Layer 6 of a small transformer language model trained on English Wikipedia (10 layers, counted from 0, width 128).
A neuron's activation on a vector x is SiLU(gate . x) times (in . x), where the dot is the dot product.

Input weights of the MLP neurons that the questions are about. A number n stands for (n - 500) times 0.00068.
n4 gate: 496,435,542,778,312,509,650,456,500,556,483,563,692,560,491,491,394,261,194,593,531,747,531,556,461,249,456,569,707,483,270,442,316,508,456,409,325,504,273,300,683,666,574,482,610,252,372,483,416,571,323,428,660,545,521,461,607,688,188,478,624,224,336,700,419,676,307,496,536,483,185,580,798,666,586,382,460,645,376,317,560,558,487,291,707,665,469,748,748,606,720,509,441,593,410,382,412,483,386,436,434,442,414,748,406,621,594,575,664,605,777,530,431,791,678,281,504,553,759,474,653,469,588,291,215,598,652,424
n36 gate: 616,356,376,500,555,298,480,613,504,488,420,485,392,686,508,389,453,419,788,713,428,329,762,575,492,436,233,492,488,753,424,776,449,347,368,560,381,452,276,533,406,504,596,533,403,269,500,224,375,683,349,422,544,523,449,516,409,461,534,488,394,525,508,725,318,463,307,712,438,408,480,671,185,668,409,613,488,343,473,336,570,541,364,547,480,643,496,648,616,500,441,363,492,667,536,310,331,248,469,449,589,747,300,319,304,385,743,561,738,513,679,756,303,471,349,404,360,472,375,607,545,564,395,636,555,504,436,609
n48 gate: 381,482,518,410,527,567,796,463,380,507,321,396,585,676,489,794,568,386,561,514,545,644,511,431,420,471,373,471,634,263,478,450,699,638,526,279,435,644,621,572,330,655,504,606,545,397,674,467,751,568,632,511,485,423,413,463,500,536,340,699,598,663,191,477,565,607,411,467,723,518,511,530,757,652,456,687,296,339,507,718,471,523,652,401,358,489,413,400,339,561,683,598,727,334,456,450,600,482,432,376,504,489,473,707,398,626,602,364,606,647,485,427,405,656,637,516,482,373,485,500,741,222,387,381,441,462,585,514
n72 gate: 484,677,554,691,425,636,408,381,519,516,399,687,583,289,686,492,450,424,419,435,496,457,669,586,531,304,209,551,353,352,488,415,596,408,378,421,228,666,528,677,407,492,595,605,468,569,697,457,552,452,565,435,375,377,589,532,477,546,214,579,330,488,729,193,398,280,781,263,582,409,563,440,418,200,446,423,669,544,732,678,585,625,639,462,624,504,524,354,610,565,684,504,673,363,481,297,377,468,489,807,600,751,442,543,585,691,481,335,520,422,504,271,336,545,657,264,573,456,345,586,345,615,408,445,449,436,547,519
n160 gate: 383,592,443,476,421,648,504,723,557,607,437,585,366,620,529,521,427,484,406,784,609,546,487,529,381,558,682,426,535,508,421,577,218,761,479,492,526,479,594,700,71,406,567,402,534,582,606,492,449,577,343,367,355,575,561,294,381,307,702,421,447,743,215,406,681,349,492,553,296,229,446,479,413,617,220,435,820,183,644,408,459,650,538,496,500,617,838,429,400,451,699,353,427,705,438,459,324,579,801,586,249,556,325,549,689,543,455,436,687,613,629,590,442,522,707,610,410,559,690,408,396,500,462,559,322,321,417,496
n176 gate: 663,321,528,201,531,538,462,676,651,368,718,508,437,331,500,479,541,440,732,455,525,517,227,636,685,645,411,595,820,607,433,556,570,434,558,354,350,642,440,275,447,622,433,376,736,716,745,776,225,338,431,667,794,315,574,559,348,357,544,396,709,692,491,654,461,483,320,537,578,325,558,504,487,504,447,455,355,631,410,167,467,551,425,139,496,612,402,433,543,577,579,496,541,862,525,415,466,721,561,373,415,599,456,644,430,577,512,776,488,382,682,824,587,397,597,561,407,382,563,562,448,433,648,508,508,406,508,370
n178 gate: 602,372,456,631,456,550,569,637,500,463,443,336,519,440,405,485,229,409,364,606,599,432,419,593,630,436,504,496,234,548,492,395,417,595,579,688,740,670,619,581,570,419,496,349,416,488,611,414,313,512,369,461,515,600,297,186,258,544,353,553,367,431,323,361,574,414,530,552,512,526,451,435,445,640,593,533,496,462,419,528,810,403,511,701,569,474,709,217,586,489,549,315,452,542,697,606,291,677,460,500,228,163,508,381,470,488,600,577,605,248,616,396,597,496,654,543,599,815,690,646,414,602,496,595,552,573,628,511
n196 gate: 676,443,500,433,401,239,367,488,420,605,508,599,656,468,595,541,524,468,536,270,438,329,634,565,552,459,285,419,453,593,770,546,241,614,520,553,643,643,462,496,496,560,643,605,558,339,412,557,537,366,302,508,399,485,772,562,460,492,659,255,532,479,738,211,677,538,500,721,394,471,386,608,589,529,351,345,416,293,436,461,452,722,459,212,637,586,571,492,699,540,366,428,568,454,569,198,414,496,488,710,600,622,372,178,520,745,452,483,549,479,504,605,496,273,532,620,277,459,211,447,289,221,716,422,890,400,443,528
n200 gate: 530,416,606,618,756,411,543,580,652,621,667,719,382,521,462,396,602,545,840,586,356,404,358,521,620,529,334,641,548,695,416,855,575,300,340,521,470,366,371,457,282,529,580,577,326,461,434,321,262,719,403,668,554,389,615,479,318,471,403,567,327,706,718,728,760,413,694,752,609,454,642,376,221,555,541,451,517,640,484,544,183,509,314,581,487,504,672,567,513,479,604,726,668,401,280,541,470,269,422,496,299,470,447,492,521,725,508,521,734,496,371,517,517,587,288,430,574,377,237,768,613,639,683,403,487,633,475,614
n224 gate: 496,228,687,429,621,426,426,492,526,439,325,392,658,652,326,500,605,470,594,735,717,603,429,413,447,600,426,659,492,504,373,528,549,468,731,573,528,369,626,606,361,462,273,476,434,488,673,515,449,374,712,630,458,409,572,805,500,89,261,331,594,531,378,335,369,520,322,576,504,170,588,614,656,550,504,511,476,411,440,520,334,618,736,726,562,634,358,604,616,365,527,500,504,476,549,608,442,227,421,303,387,492,496,337,530,341,621,277,492,588,534,485,504,389,422,625,478,620,488,243,373,558,617,488,359,539,634,515
n301 gate: 413,388,814,416,295,351,701,535,568,483,389,621,353,616,400,337,261,604,631,542,374,457,252,163,555,337,351,491,419,410,427,785,609,701,474,720,384,444,584,359,712,542,690,757,548,402,500,521,474,447,379,353,509,659,441,413,330,593,277,578,254,549,522,133,504,737,496,513,401,539,483,403,303,266,372,471,398,317,466,618,572,566,652,283,404,280,420,742,276,420,341,356,727,460,449,655,487,245,424,359,584,571,369,657,844,732,751,491,560,446,539,253,543,616,546,491,424,548,330,547,473,643,351,461,530,654,621,529
n4 in: 518,472,567,536,655,742,323,412,586,318,373,478,601,186,366,199,286,491,621,397,338,376,91,459,382,537,286,341,314,414,670,533,582,868,583,486,524,146,514,364,428,473,188,590,677,738,554,682,318,397,433,439,824,335,532,735,586,698,481,271,297,632,345,429,476,676,629,559,567,702,632,346,591,445,622,670,561,495,347,374,676,533,740,525,239,408,194,666,538,496,226,523,496,505,473,625,375,633,527,500,551,424,644,446,428,391,324,542,546,606,468,527,786,249,571,722,446,421,403,756,182,463,435,482,464,552,454,750
n36 in: 411,681,477,297,555,484,504,577,449,440,355,523,605,476,512,632,621,352,661,539,642,456,290,528,417,616,304,488,412,444,202,504,368,571,246,572,546,552,537,315,591,492,552,413,304,496,409,189,455,373,477,463,604,553,599,439,409,567,725,596,891,607,434,492,342,659,536,595,538,500,192,500,600,254,591,555,216,349,540,458,630,616,431,448,267,826,450,468,437,350,692,385,630,529,568,680,545,436,590,524,541,533,357,444,326,22,690,553,544,391,548,290,727,380,449,407,437,532,671,528,571,504,496,597,356,303,351,606
n48 in: 217,289,356,514,680,523,681,493,533,316,355,453,355,504,627,493,514,435,540,742,638,578,530,606,193,359,440,599,462,522,537,420,645,306,288,478,504,374,595,659,580,504,400,607,677,404,482,478,432,477,547,565,526,482,336,563,767,708,328,411,500,633,420,648,404,381,496,420,508,455,544,568,581,507,507,608,485,203,350,777,318,401,563,381,782,637,359,448,473,482,522,617,536,424,320,345,410,593,598,617,360,657,857,577,569,611,416,583,688,473,448,533,573,599,572,590,518,481,305,567,611,660,651,385,419,473,411,395
n72 in: 527,674,602,650,398,500,449,633,629,623,511,485,625,692,395,573,519,485,591,579,598,477,409,627,393,573,484,439,488,262,729,328,656,587,531,523,460,387,694,805,667,625,624,699,496,556,641,496,543,655,492,644,411,463,470,609,676,546,537,430,397,429,488,579,436,267,758,408,274,516,408,358,343,644,362,519,413,645,447,733,485,293,508,732,732,527,452,356,552,546,500,629,428,528,600,406,684,694,659,642,836,576,569,458,504,276,214,263,739,455,407,576,623,444,606,500,663,426,304,384,596,765,421,438,685,583,442,568
n160 in: 536,322,488,208,487,633,520,692,636,756,628,665,584,571,228,662,430,450,488,550,440,191,358,492,566,623,741,406,471,284,361,353,420,507,409,496,431,591,723,759,508,496,516,476,560,537,582,539,504,528,584,586,539,762,609,424,473,391,705,369,594,451,666,378,479,632,452,633,690,313,311,419,731,608,355,496,520,319,629,533,298,590,652,424,315,702,427,440,475,535,512,593,589,435,598,589,356,277,458,535,447,545,184,254,636,574,367,265,591,400,646,531,622,672,635,633,612,612,440,631,586,616,472,544,204,476,329,376
n176 in: 512,484,384,426,652,431,480,351,641,417,667,245,520,437,210,456,710,678,434,438,645,464,389,160,295,683,593,539,318,362,524,236,538,519,568,472,512,616,431,712,488,406,424,488,561,500,731,429,541,394,674,109,186,572,429,673,512,602,551,723,649,418,647,463,434,649,452,480,654,492,436,675,409,392,386,403,647,633,528,193,418,479,452,350,370,472,361,500,595,477,436,410,441,659,536,547,749,640,329,271,614,504,429,378,677,438,504,533,683,567,385,666,468,558,337,668,699,343,468,516,628,641,476,436,266,533,328,617
n178 in: 474,399,540,362,283,652,367,568,456,545,525,580,451,470,560,310,464,601,500,682,685,511,569,729,655,321,534,526,162,459,410,523,488,549,586,444,670,324,642,385,632,562,459,581,508,438,478,626,572,416,348,250,548,571,335,278,552,463,472,451,331,431,588,212,581,601,395,330,613,653,370,824,426,549,482,471,596,572,504,535,628,504,338,388,515,425,550,624,380,408,552,540,398,454,578,515,398,556,260,363,336,253,563,507,632,558,356,508,511,324,511,500,452,245,573,567,690,375,738,757,500,286,276,650,455,737,530,394
n196 in: 566,547,640,232,447,524,390,818,454,442,456,541,523,431,484,608,579,500,527,515,547,349,584,412,469,469,512,419,621,500,473,656,418,475,582,488,580,461,389,556,614,511,656,656,524,661,637,496,480,556,304,652,535,658,469,613,446,511,324,558,821,584,87,468,568,605,441,450,710,364,419,611,702,761,550,481,389,457,435,349,466,660,187,180,682,589,492,629,690,736,369,531,614,440,573,572,406,469,413,274,639,512,476,726,450,480,443,290,345,321,751,454,619,360,674,667,466,508,272,477,428,414,654,473,643,679,333,674
n200 in: 514,514,752,482,480,688,669,290,550,486,566,715,570,500,724,767,423,701,396,460,486,408,590,367,582,403,299,532,222,257,444,238,754,383,662,588,571,537,372,448,700,717,412,685,463,419,645,724,355,377,316,419,564,552,455,682,514,427,388,523,786,173,453,495,596,447,598,418,519,509,505,642,264,639,632,491,339,500,377,320,727,234,588,520,758,643,633,574,615,505,449,609,256,131,354,621,519,593,437,190,288,624,398,454,536,557,596,731,500,200,251,646,500,304,266,568,653,402,514,657,883,681,650,686,417,637,282,203
n224 in: 496,627,595,545,482,410,268,581,429,412,387,729,598,496,683,563,343,602,669,286,611,648,595,467,479,555,539,450,526,596,661,609,210,441,712,661,552,449,669,517,417,736,271,526,509,325,230,609,672,487,799,439,601,536,546,632,801,321,741,432,396,249,327,478,395,645,534,291,518,623,584,599,812,394,446,492,543,500,608,451,517,344,398,391,337,242,743,211,324,475,710,512,339,621,508,409,756,102,496,538,565,269,744,467,404,583,296,543,529,416,420,709,425,570,471,638,331,645,714,441,434,602,547,581,559,548,403,504
n301 in: 723,801,458,369,262,464,617,700,395,445,338,554,659,531,512,610,523,469,620,654,476,701,464,461,539,528,251,414,430,355,449,324,391,895,484,599,675,587,553,746,418,461,611,663,396,254,745,469,528,597,634,626,445,601,325,480,586,605,729,532,481,508,771,411,336,521,408,578,463,512,496,193,570,583,656,631,451,536,453,513,263,321,580,458,520,425,520,425,389,423,284,547,546,540,676,627,508,433,481,531,306,590,438,430,621,762,368,488,579,202,543,363,367,202,527,591,222,504,592,575,541,369,544,452,587,484,330,592

Each question shows a token from some text and the vector x that enters the MLP there. A number n stands for (n - 500) times 0.01.

" |": 483,555,610,572,354,503,533,453,384,451,495,434,555,578,578,373,656,527,420,343,575,545,465,492,385,519,467,315,479,525,397,618,585,412,508,492,459,477,637,499,680,437,615,501,494,695,472,451,391,379,632,497,442,583,463,476,546,607,551,470,500,528,457,589,494,521,557,459,334,616,656,486,440,415,482,522,498,481,455,49,532,408,460,598,586,566,658,470,376,426,513,664,534,566,523,422,371,452,547,542,388,653,498,393,551,440,661,643,421,549,528,393,492,520,488,407,508,422,463,428,510,559,422,422,460,480,632,575
Which neuron lights up most? n196

"0": 536,479,522,540,516,525,655,430,530,513,423,554,493,408,469,324,720,426,491,386,592,545,707,394,488,648,503,476,521,592,571,584,469,444,420,427,667,460,597,537,502,578,466,469,627,472,525,594,518,434,566,612,850,462,390,459,568,197,426,754,530,497,566,514,378,660,477,453,382,572,443,529,516,340,565,485,471,530,353,487,514,673,581,491,578,409,527,569,433,418,681,516,439,343,552,483,583,429,545,428,471,497,582,618,634,249,624,461,712,753,737,251,471,481,501,444,635,570,594,462,518,519,604,460,668,677,359,394
The most active neuron and its activation: n224, at about 1.4

"2": 436,345,487,497,381,579,671,374,451,517,584,660,650,636,334,528,468,464,430,449,532,417,692,594,528,313,560,648,666,581,372,476,781,380,542,533,630,483,579,529,548,560,515,533,391,520,423,575,487,534,594,496,626,775,629,507,638,265,591,608,488,690,381,428,556,616,412,537,433,659,501,439,456,306,603,617,483,546,511,382,364,476,401,574,492,379,598,550,557,502,516,433,481,305,527,550,558,568,635,626,506,489,625,528,551,490,668,520,304,517,592,346,576,469,399,532,499,509,475,629,392,529,412,175,582,547,593,478
Which neuron lights up most? n176

" ": 570,369,583,594,342,534,696,399,512,520,366,391,531,578,502,732,613,402,594,434,494,547,483,585,457,579,348,523,544,594,477,447,669,570,531,456,684,369,683,473,566,506,398,356,580,727,371,536,521,496,594,475,565,679,470,382,797,399,492,506,465,591,466,479,595,568,497,648,521,609,579,482,387,492,445,550,458,315,365,406,246,504,513,574,676,538,629,344,292,555,556,488,568,443,566,439,465,466,506,477,450,685,586,551,557,405,732,495,519,632,626,367,429,467,507,387,628,461,631,482,486,418,356,345,442,370,510,643
The most active neuron and its activation: n48, at about 3.4

"1": 550,437,470,414,476,726,722,359,393,470,357,557,500,558,441,490,604,355,381,341,655,424,749,457,484,547,481,592,480,435,451,579,635,581,684,376,430,622,683,576,558,508,533,381,510,456,331,507,547,525,481,471,599,767,547,437,497,397,658,539,501,616,583,455,517,564,616,506,446,616,393,547,423,436,597,490,554,508,262,296,503,544,596,459,545,425,612,526,580,423,530,491,619,404,604,411,689,403,535,690,472,550,630,448,573,360,560,619,488,569,543,308,566,558,497,566,466,459,467,557,322,602,511,265,572,581,682,570
Which neuron lights up most? n200

"ated": 669,378,341,379,418,506,513,310,408,506,606,533,456,589,517,467,524,507,629,576,586,561,449,588,601,386,320,533,419,643,558,434,590,622,423,470,444,569,555,580,400,551,534,508,631,513,517,571,451,427,474,742,334,523,365,543,531,463,467,458,340,517,413,361,510,521,550,610,381,711,484,484,271,531,309,510,688,592,510,320,362,415,361,628,515,396,554,377,476,490,693,341,379,489,656,662,325,377,551,548,493,453,602,532,459,461,542,424,583,404,438,213,451,425,516,452,695,640,633,448,434,542,408,499,422,542,635,345
The most active neuron and its activation: n178, at about 5

" located": 577,384,575,477,432,539,526,480,466,401,554,612,509,488,560,429,472,490,603,540,509,555,521,635,569,363,482,477,367,459,615,424,776,589,556,443,549,738,538,488,589,561,519,544,548,589,451,297,408,443,580,577,382,702,381,488,601,411,478,408,302,696,555,198,530,702,569,534,415,626,489,546,498,392,365,547,637,422,274,277,505,417,598,676,488,489,543,416,491,534,481,481,164,436,558,491,408,539,589,549,511,605,598,431,546,498,366,580,507,425,589,281,546,494,750,544,493,617,573,279,626,519,426,411,373,483,514,528
Which neuron lights up most? n178

"ength": 605,448,358,555,398,563,495,528,363,303,588,708,376,592,424,546,592,490,505,572,386,479,599,389,477,637,653,512,290,384,532,552,633,706,504,503,516,533,620,617,415,643,361,697,371,406,229,450,576,273,429,556,495,632,533,515,732,525,541,663,564,514,442,506,608,415,400,646,611,524,524,666,416,591,453,486,600,405,442,357,643,517,498,636,519,429,560,559,442,390,647,449,411,559,573,437,429,415,473,615,534,507,587,309,393,309,608,551,441,486,593,566,442,666,532,566,662,259,555,426,604,434,444,404,552,339,490,407
Which neuron lights up most? n36

" m": 576,529,402,516,458,565,553,638,440,370,472,603,454,607,478,700,515,522,385,381,318,520,609,736,551,737,339,426,485,426,499,746,694,531,381,327,582,340,479,544,613,344,537,410,451,658,423,556,496,305,480,518,565,717,514,526,623,372,637,475,572,357,466,425,432,670,357,425,509,554,553,506,573,414,512,485,624,519,349,400,524,563,379,556,573,300,588,543,487,546,506,384,536,582,590,368,488,550,692,644,544,586,585,483,502,401,481,543,428,369,480,487,302,658,645,582,641,307,585,226,684,502,656,365,376,539,523,557
Which neuron lights up most? n200

"ers": 567,255,485,379,319,594,505,378,574,383,507,519,567,495,489,727,433,703,393,470,555,499,495,628,504,368,603,464,521,535,490,594,515,489,578,581,715,404,518,536,444,216,485,608,456,518,694,433,454,471,533,514,514,593,434,416,484,294,755,468,532,530,297,582,600,672,362,644,334,489,548,482,440,647,391,440,409,494,297,430,567,608,544,479,505,472,499,503,588,598,421,321,517,410,362,596,647,407,542,469,593,495,607,216,529,485,469,635,453,372,653,568,466,417,427,316,558,561,621,547,505,638,215,467,484,507,412,449
Which three neurons fire most, strongest first? n178, n160, n48

" December": 484,351,375,566,432,660,709,533,683,425,405,351,463,684,498,509,644,652,672,403,410,512,586,462,404,415,785,495,671,528,441,463,706,547,432,182,338,610,692,692,584,534,481,511,455,423,311,457,590,448,714,656,410,738,489,428,576,432,507,580,385,466,509,564,336,432,599,509,425,600,419,573,277,531,473,436,456,342,484,425,492,623,484,608,490,494,525,443,554,310,493,496,612,294,479,491,591,495,485,618,405,544,736,550,591,419,554,601,506,514,552,470,545,601,508,598,547,502,535,466,512,521,496,480,639,561,500,442
Which neuron lights up most? n48

" DF": 506,430,459,542,323,637,579,490,502,429,629,346,434,485,344,475,711,690,492,390,475,431,478,623,675,509,546,507,660,646,408,476,533,639,457,388,375,465,715,599,529,592,417,534,311,641,354,487,573,435,678,536,443,722,560,557,569,506,548,519,369,511,581,637,582,504,564,590,425,670,495,404,396,479,408,354,460,458,397,261,355,429,524,494,393,480,531,649,326,417,501,529,475,425,475,447,591,547,503,470,501,718,546,511,494,554,642,583,523,428,399,480,489,390,577,527,331,307,584,402,593,565,414,215,404,314,503,503
The two highest activations, in order: n176, n196

" D": 417,752,554,561,386,511,670,384,335,558,686,508,626,532,488,675,459,391,623,415,602,519,547,623,642,552,651,485,569,566,534,440,766,471,245,541,457,373,523,411,465,404,623,512,563,771,498,452,591,352,561,646,518,603,603,396,553,293,557,575,534,580,596,593,573,620,157,592,417,543,500,427,453,573,486,479,444,523,477,383,600,612,564,650,426,392,553,427,421,361,486,530,477,412,539,522,705,555,677,467,433,581,510,575,428,382,537,429,525,462,450,382,506,359,391,513,602,494,609,308,580,524,471,380,360,484,346,491
Which neuron lights up most? n4

"qu": 611,430,383,552,405,647,541,526,433,517,370,422,549,358,497,623,695,417,531,245,462,647,429,495,544,544,474,461,481,561,519,363,553,629,253,511,575,597,523,444,522,467,402,521,637,608,480,516,515,432,457,656,533,399,484,508,273,269,718,545,563,358,391,518,354,509,532,439,553,635,386,429,332,492,432,473,615,433,566,360,411,504,298,759,462,318,686,539,328,504,676,344,500,433,446,524,420,507,666,537,398,471,462,520,479,631,583,359,428,355,585,318,511,570,494,499,565,492,349,297,436,478,485,518,310,520,490,504
Which neuron lights up most? n160

"aged": 528,591,435,363,424,630,520,570,586,480,486,542,595,477,371,533,482,606,506,567,401,447,529,479,378,509,397,429,535,504,366,671,671,516,383,491,652,620,678,672,631,765,557,395,427,575,404,518,278,591,698,667,625,728,392,530,623,349,476,412,402,560,577,361,588,506,590,556,495,540,532,460,297,556,507,539,637,497,509,399,487,441,464,503,556,632,606,425,381,480,698,751,387,471,522,503,511,456,651,545,450,663,674,351,433,381,533,656,514,432,510,308,330,541,590,601,323,324,691,544,524,453,435,405,320,505,538,569
The two highest activations, in order: n160, n200

" For": 569,393,569,392,437,500,679,463,616,664,579,525,413,558,407,552,658,537,540,473,422,438,407,581,631,477,440,469,654,621,325,688,757,392,414,486,569,422,547,328,685,550,514,517,451,642,708,562,489,541,550,561,515,704,504,602,477,507,523,442,463,386,566,486,402,575,565,553,571,639,531,422,347,297,389,523,389,393,378,283,538,303,537,621,518,583,709,429,424,464,615,481,494,426,569,548,580,523,441,431,446,507,663,567,478,488,451,541,247,570,486,493,559,524,524,589,506,471,366,382,427,599,374,206,477,608,565,534
Which neuron lights up most? n200

"K": 377,586,309,427,460,474,533,710,627,514,758,472,548,570,393,478,579,644,590,375,444,267,548,466,461,511,489,599,634,542,433,417,575,640,509,460,445,560,652,515,657,415,448,601,386,703,507,357,424,419,632,448,402,641,626,676,733,638,633,624,501,356,547,600,607,615,486,558,454,499,463,563,395,637,480,386,452,489,460,518,521,746,520,475,470,357,488,543,338,421,480,349,413,450,584,299,640,689,599,423,573,501,705,460,522,563,550,586,523,448,531,502,536,412,447,479,575,430,599,439,555,463,278,316,464,358,410,537
Which neuron lights up most? n176

"ick": 321,309,546,343,345,620,488,593,766,575,562,608,529,518,397,565,516,544,497,433,502,421,519,396,507,304,492,538,784,581,448,511,422,570,573,418,486,376,566,527,588,354,439,685,485,713,551,467,428,428,759,531,419,461,619,501,607,561,690,553,490,394,493,434,642,737,442,639,430,439,554,641,445,679,471,408,426,299,439,569,617,650,651,374,434,577,519,477,504,535,458,469,493,515,484,516,574,602,510,424,631,535,667,353,485,471,482,690,534,398,477,658,407,467,561,518,654,530,634,533,596,385,353,315,532,387,436,419
Which three neurons fire most, strongest first? n176, n160, n196

"7": 580,299,458,506,503,507,618,365,380,552,474,687,590,499,570,408,557,509,345,399,426,425,539,570,475,555,564,482,633,468,537,656,676,394,724,462,449,559,661,557,444,500,593,434,532,642,325,454,551,374,564,492,556,717,568,481,572,585,727,433,459,576,535,428,547,588,552,546,392,647,484,544,423,393,700,411,537,480,283,401,455,527,575,629,499,404,689,569,516,450,561,539,599,330,545,509,744,382,573,509,417,643,622,471,364,360,601,582,399,523,576,329,398,351,633,476,497,330,593,786,357,527,601,361,558,596,539,341
Which neuron lights up most? n176

" United": 711,426,636,326,557,859,749,364,439,489,655,489,537,324,377,555,599,654,509,434,554,463,456,568,523,527,569,393,485,513,494,738,599,544,520,410,608,620,492,341,549,466,465,690,694,516,549,429,565,524,624,500,632,782,430,561,506,206,551,467,587,458,530,552,473,543,352,476,311,335,567,423,419,545,394,438,562,481,587,448,477,450,466,526,529,452,591,597,386,581,433,310,518,442,402,400,554,517,618,510,534,635,487,357,410,415,607,527,398,440,599,442,461,424,334,388,592,646,623,310,545,392,369,377,430,351,565,561
Which neuron lights up most? n72

"er": 363,530,558,440,482,342,543,569,497,550,659,495,677,618,469,518,481,438,447,395,291,305,501,508,587,276,451,483,721,553,445,512,540,600,399,549,819,459,586,578,510,435,664,632,461,733,540,393,461,405,645,475,262,471,716,661,568,582,671,481,410,471,506,541,592,524,543,441,525,399,434,598,552,828,382,517,340,484,364,520,523,461,528,525,482,583,490,542,621,557,458,501,272,644,568,541,666,612,625,279,628,488,572,374,388,641,617,567,429,548,521,543,577,670,675,475,616,399,534,450,489,531,413,516,549,434,422,591
The most active neuron and its activation: n196, at about 2.1

" and": 566,532,538,577,588,434,614,469,550,412,556,488,476,539,405,629,557,499,411,500,506,483,449,462,436,413,421,493,475,578,578,599,588,495,375,448,418,400,688,640,637,613,474,343,587,551,395,457,441,510,553,502,588,642,569,533,536,544,542,441,386,521,559,470,363,371,576,519,253,634,467,416,322,578,420,465,570,491,394,114,576,509,446,526,625,533,566,422,427,593,477,569,583,598,535,308,460,719,631,587,523,789,506,424,467,626,491,471,439,444,543,389,486,495,333,494,573,548,492,387,450,608,477,333,581,585,331,579
The most active neuron and its activation: n72, at about 1.8

"ory": 738,309,453,270,485,602,541,693,385,405,482,573,475,620,388,566,668,575,461,569,581,522,518,565,371,415,421,579,508,541,571,591,379,757,310,526,654,602,431,549,593,509,339,498,654,451,499,442,496,372,489,398,455,669,605,550,483,238,588,499,364,587,399,514,318,620,429,545,588,635,517,566,445,525,455,442,560,487,566,246,505,437,453,562,419,503,591,472,448,451,526,383,622,523,300,494,484,536,563,441,546,578,663,473,459,323,506,434,412,414,245,442,460,538,337,432,650,645,546,517,393,474,440,373,501,709,649,489
Which neuron lights up most? n224

"9": 542,274,471,507,491,655,745,496,493,537,402,515,575,507,473,584,601,524,515,392,497,465,492,482,577,584,371,443,466,573,561,469,639,523,560,524,612,506,664,395,464,618,603,405,645,713,509,502,476,530,443,457,684,625,360,472,561,282,683,514,431,503,419,555,529,542,544,627,459,479,575,480,397,424,454,445,545,393,390,156,275,404,540,614,544,373,582,457,367,513,672,531,475,415,580,445,410,586,628,461,463,505,555,551,578,418,570,515,472,493,665,319,415,449,519,432,467,413,571,492,542,546,340,305,401,612,545,553
Which neuron lights up most? n160

"itz": 561,406,568,293,323,487,516,507,652,377,667,389,631,473,412,785,523,606,648,317,426,408,531,483,536,384,750,442,633,475,495,555,415,454,582,407,485,468,691,421,424,325,415,706,572,492,707,586,531,558,676,523,423,449,423,540,504,392,775,524,724,512,496,719,583,548,548,429,511,475,427,547,392,580,462,400,506,470,523,463,619,586,626,446,529,726,613,511,413,588,423,365,429,440,332,491,416,550,402,622,518,416,554,364,615,382,430,613,422,361,572,489,356,553,296,541,487,487,618,287,578,546,485,411,538,431,613,523
Which three neurons fire most, strongest first? n176, n160, n4

"les": 588,366,425,338,441,577,409,384,459,262,394,567,507,695,513,613,614,439,199,472,553,548,424,431,554,427,392,666,404,511,491,487,515,533,620,498,660,553,483,541,403,473,629,428,385,266,674,510,465,431,468,460,673,467,384,464,446,437,697,472,402,624,369,611,448,604,476,633,449,623,472,539,283,593,478,581,465,507,386,382,523,493,499,551,469,366,665,375,454,371,416,319,363,507,661,510,476,470,477,601,475,514,650,363,560,408,425,636,671,291,507,360,449,510,513,367,542,477,502,701,357,581,252,426,647,457,521,487
Which neuron lights up most? n178

" gr": 473,523,502,507,554,595,384,403,422,467,457,358,361,543,652,608,397,524,386,352,434,505,460,520,551,612,450,498,421,634,593,407,547,461,310,190,585,607,597,443,443,246,463,435,397,574,329,587,265,479,551,660,421,736,671,568,481,357,538,563,529,468,398,318,523,656,388,512,567,803,509,523,481,609,540,468,504,558,283,443,329,395,549,516,596,483,616,525,525,542,588,544,357,525,624,505,390,524,753,553,339,554,494,557,453,549,515,398,356,507,458,496,595,577,689,654,653,258,560,453,542,459,459,274,527,445,456,558
Which neuron lights up most? n72

"W": 433,339,381,441,487,560,652,509,626,507,512,504,449,535,435,381,726,442,536,444,506,356,478,571,634,466,615,581,676,677,410,457,340,487,445,341,286,391,565,570,666,390,408,483,314,588,371,444,597,302,745,540,529,448,694,648,658,605,610,735,506,406,469,663,579,672,663,494,516,550,515,555,517,537,506,418,427,474,449,489,511,535,501,549,323,480,449,507,350,447,472,437,506,413,580,551,610,602,446,515,442,498,718,330,706,502,454,537,548,481,498,358,459,436,489,442,452,355,610,572,695,548,394,239,448,360,388,528
The most active neuron and its activation: n196, at about 0.45

" at": 522,609,431,692,545,587,643,357,359,448,531,578,432,504,456,402,387,504,596,518,609,536,356,483,465,475,517,565,503,590,507,507,603,588,493,572,524,391,505,582,561,701,564,543,657,676,506,417,381,278,631,669,345,807,393,653,498,573,462,410,440,411,459,513,409,558,452,710,447,518,507,623,410,538,489,594,626,467,273,255,659,488,596,532,502,618,665,461,379,546,449,564,342,564,443,454,377,442,539,504,516,522,588,473,514,611,566,594,369,395,487,355,451,451,273,431,274,398,532,324,434,597,475,304,450,492,513,638
Which neuron lights up most? n301

"ace": 677,416,510,481,475,676,570,467,316,445,374,860,402,606,425,525,581,458,632,593,537,462,545,479,488,647,398,483,424,527,588,563,465,669,391,352,627,577,478,546,462,488,440,643,467,562,375,453,687,523,527,607,542,668,629,707,418,388,558,505,615,348,453,544,371,642,510,527,658,430,415,507,582,451,544,652,367,390,586,319,463,432,448,473,489,423,654,349,403,410,474,462,657,550,444,591,398,599,496,342,271,650,387,451,401,254,507,420,352,417,448,449,313,617,260,380,470,435,408,482,463,454,454,409,518,353,606,401
The two highest activations, in order: n36, n224

".": 548,363,573,594,430,444,508,482,342,586,533,542,512,627,458,650,475,453,430,421,530,536,490,590,502,390,437,470,596,533,574,578,613,520,365,424,442,442,697,461,484,406,383,334,597,547,572,486,366,491,527,407,662,568,553,587,665,409,388,584,360,552,418,520,388,464,516,609,492,632,585,524,429,427,428,357,508,421,428,73,490,483,623,694,737,551,591,433,333,458,554,482,509,475,581,435,455,475,551,508,374,580,614,589,582,501,499,543,409,411,488,312,465,435,574,461,494,426,498,519,587,631,471,460,555,448,552,557
Which neuron lights up most? n196

" national": 511,552,513,362,460,659,656,609,331,556,655,436,534,537,414,640,479,645,593,309,407,423,394,552,527,267,377,393,415,580,640,311,608,458,440,454,562,668,440,537,467,578,376,611,645,479,499,377,397,303,606,552,657,729,434,482,642,440,503,371,327,368,674,405,508,531,507,487,405,631,534,475,482,533,268,394,568,633,487,366,384,466,252,463,523,551,436,592,374,338,494,398,534,470,369,504,463,499,485,551,469,648,599,399,414,558,735,471,455,597,351,419,576,448,422,559,620,549,594,403,451,545,456,238,533,385,500,512
Which neuron lights up most? n301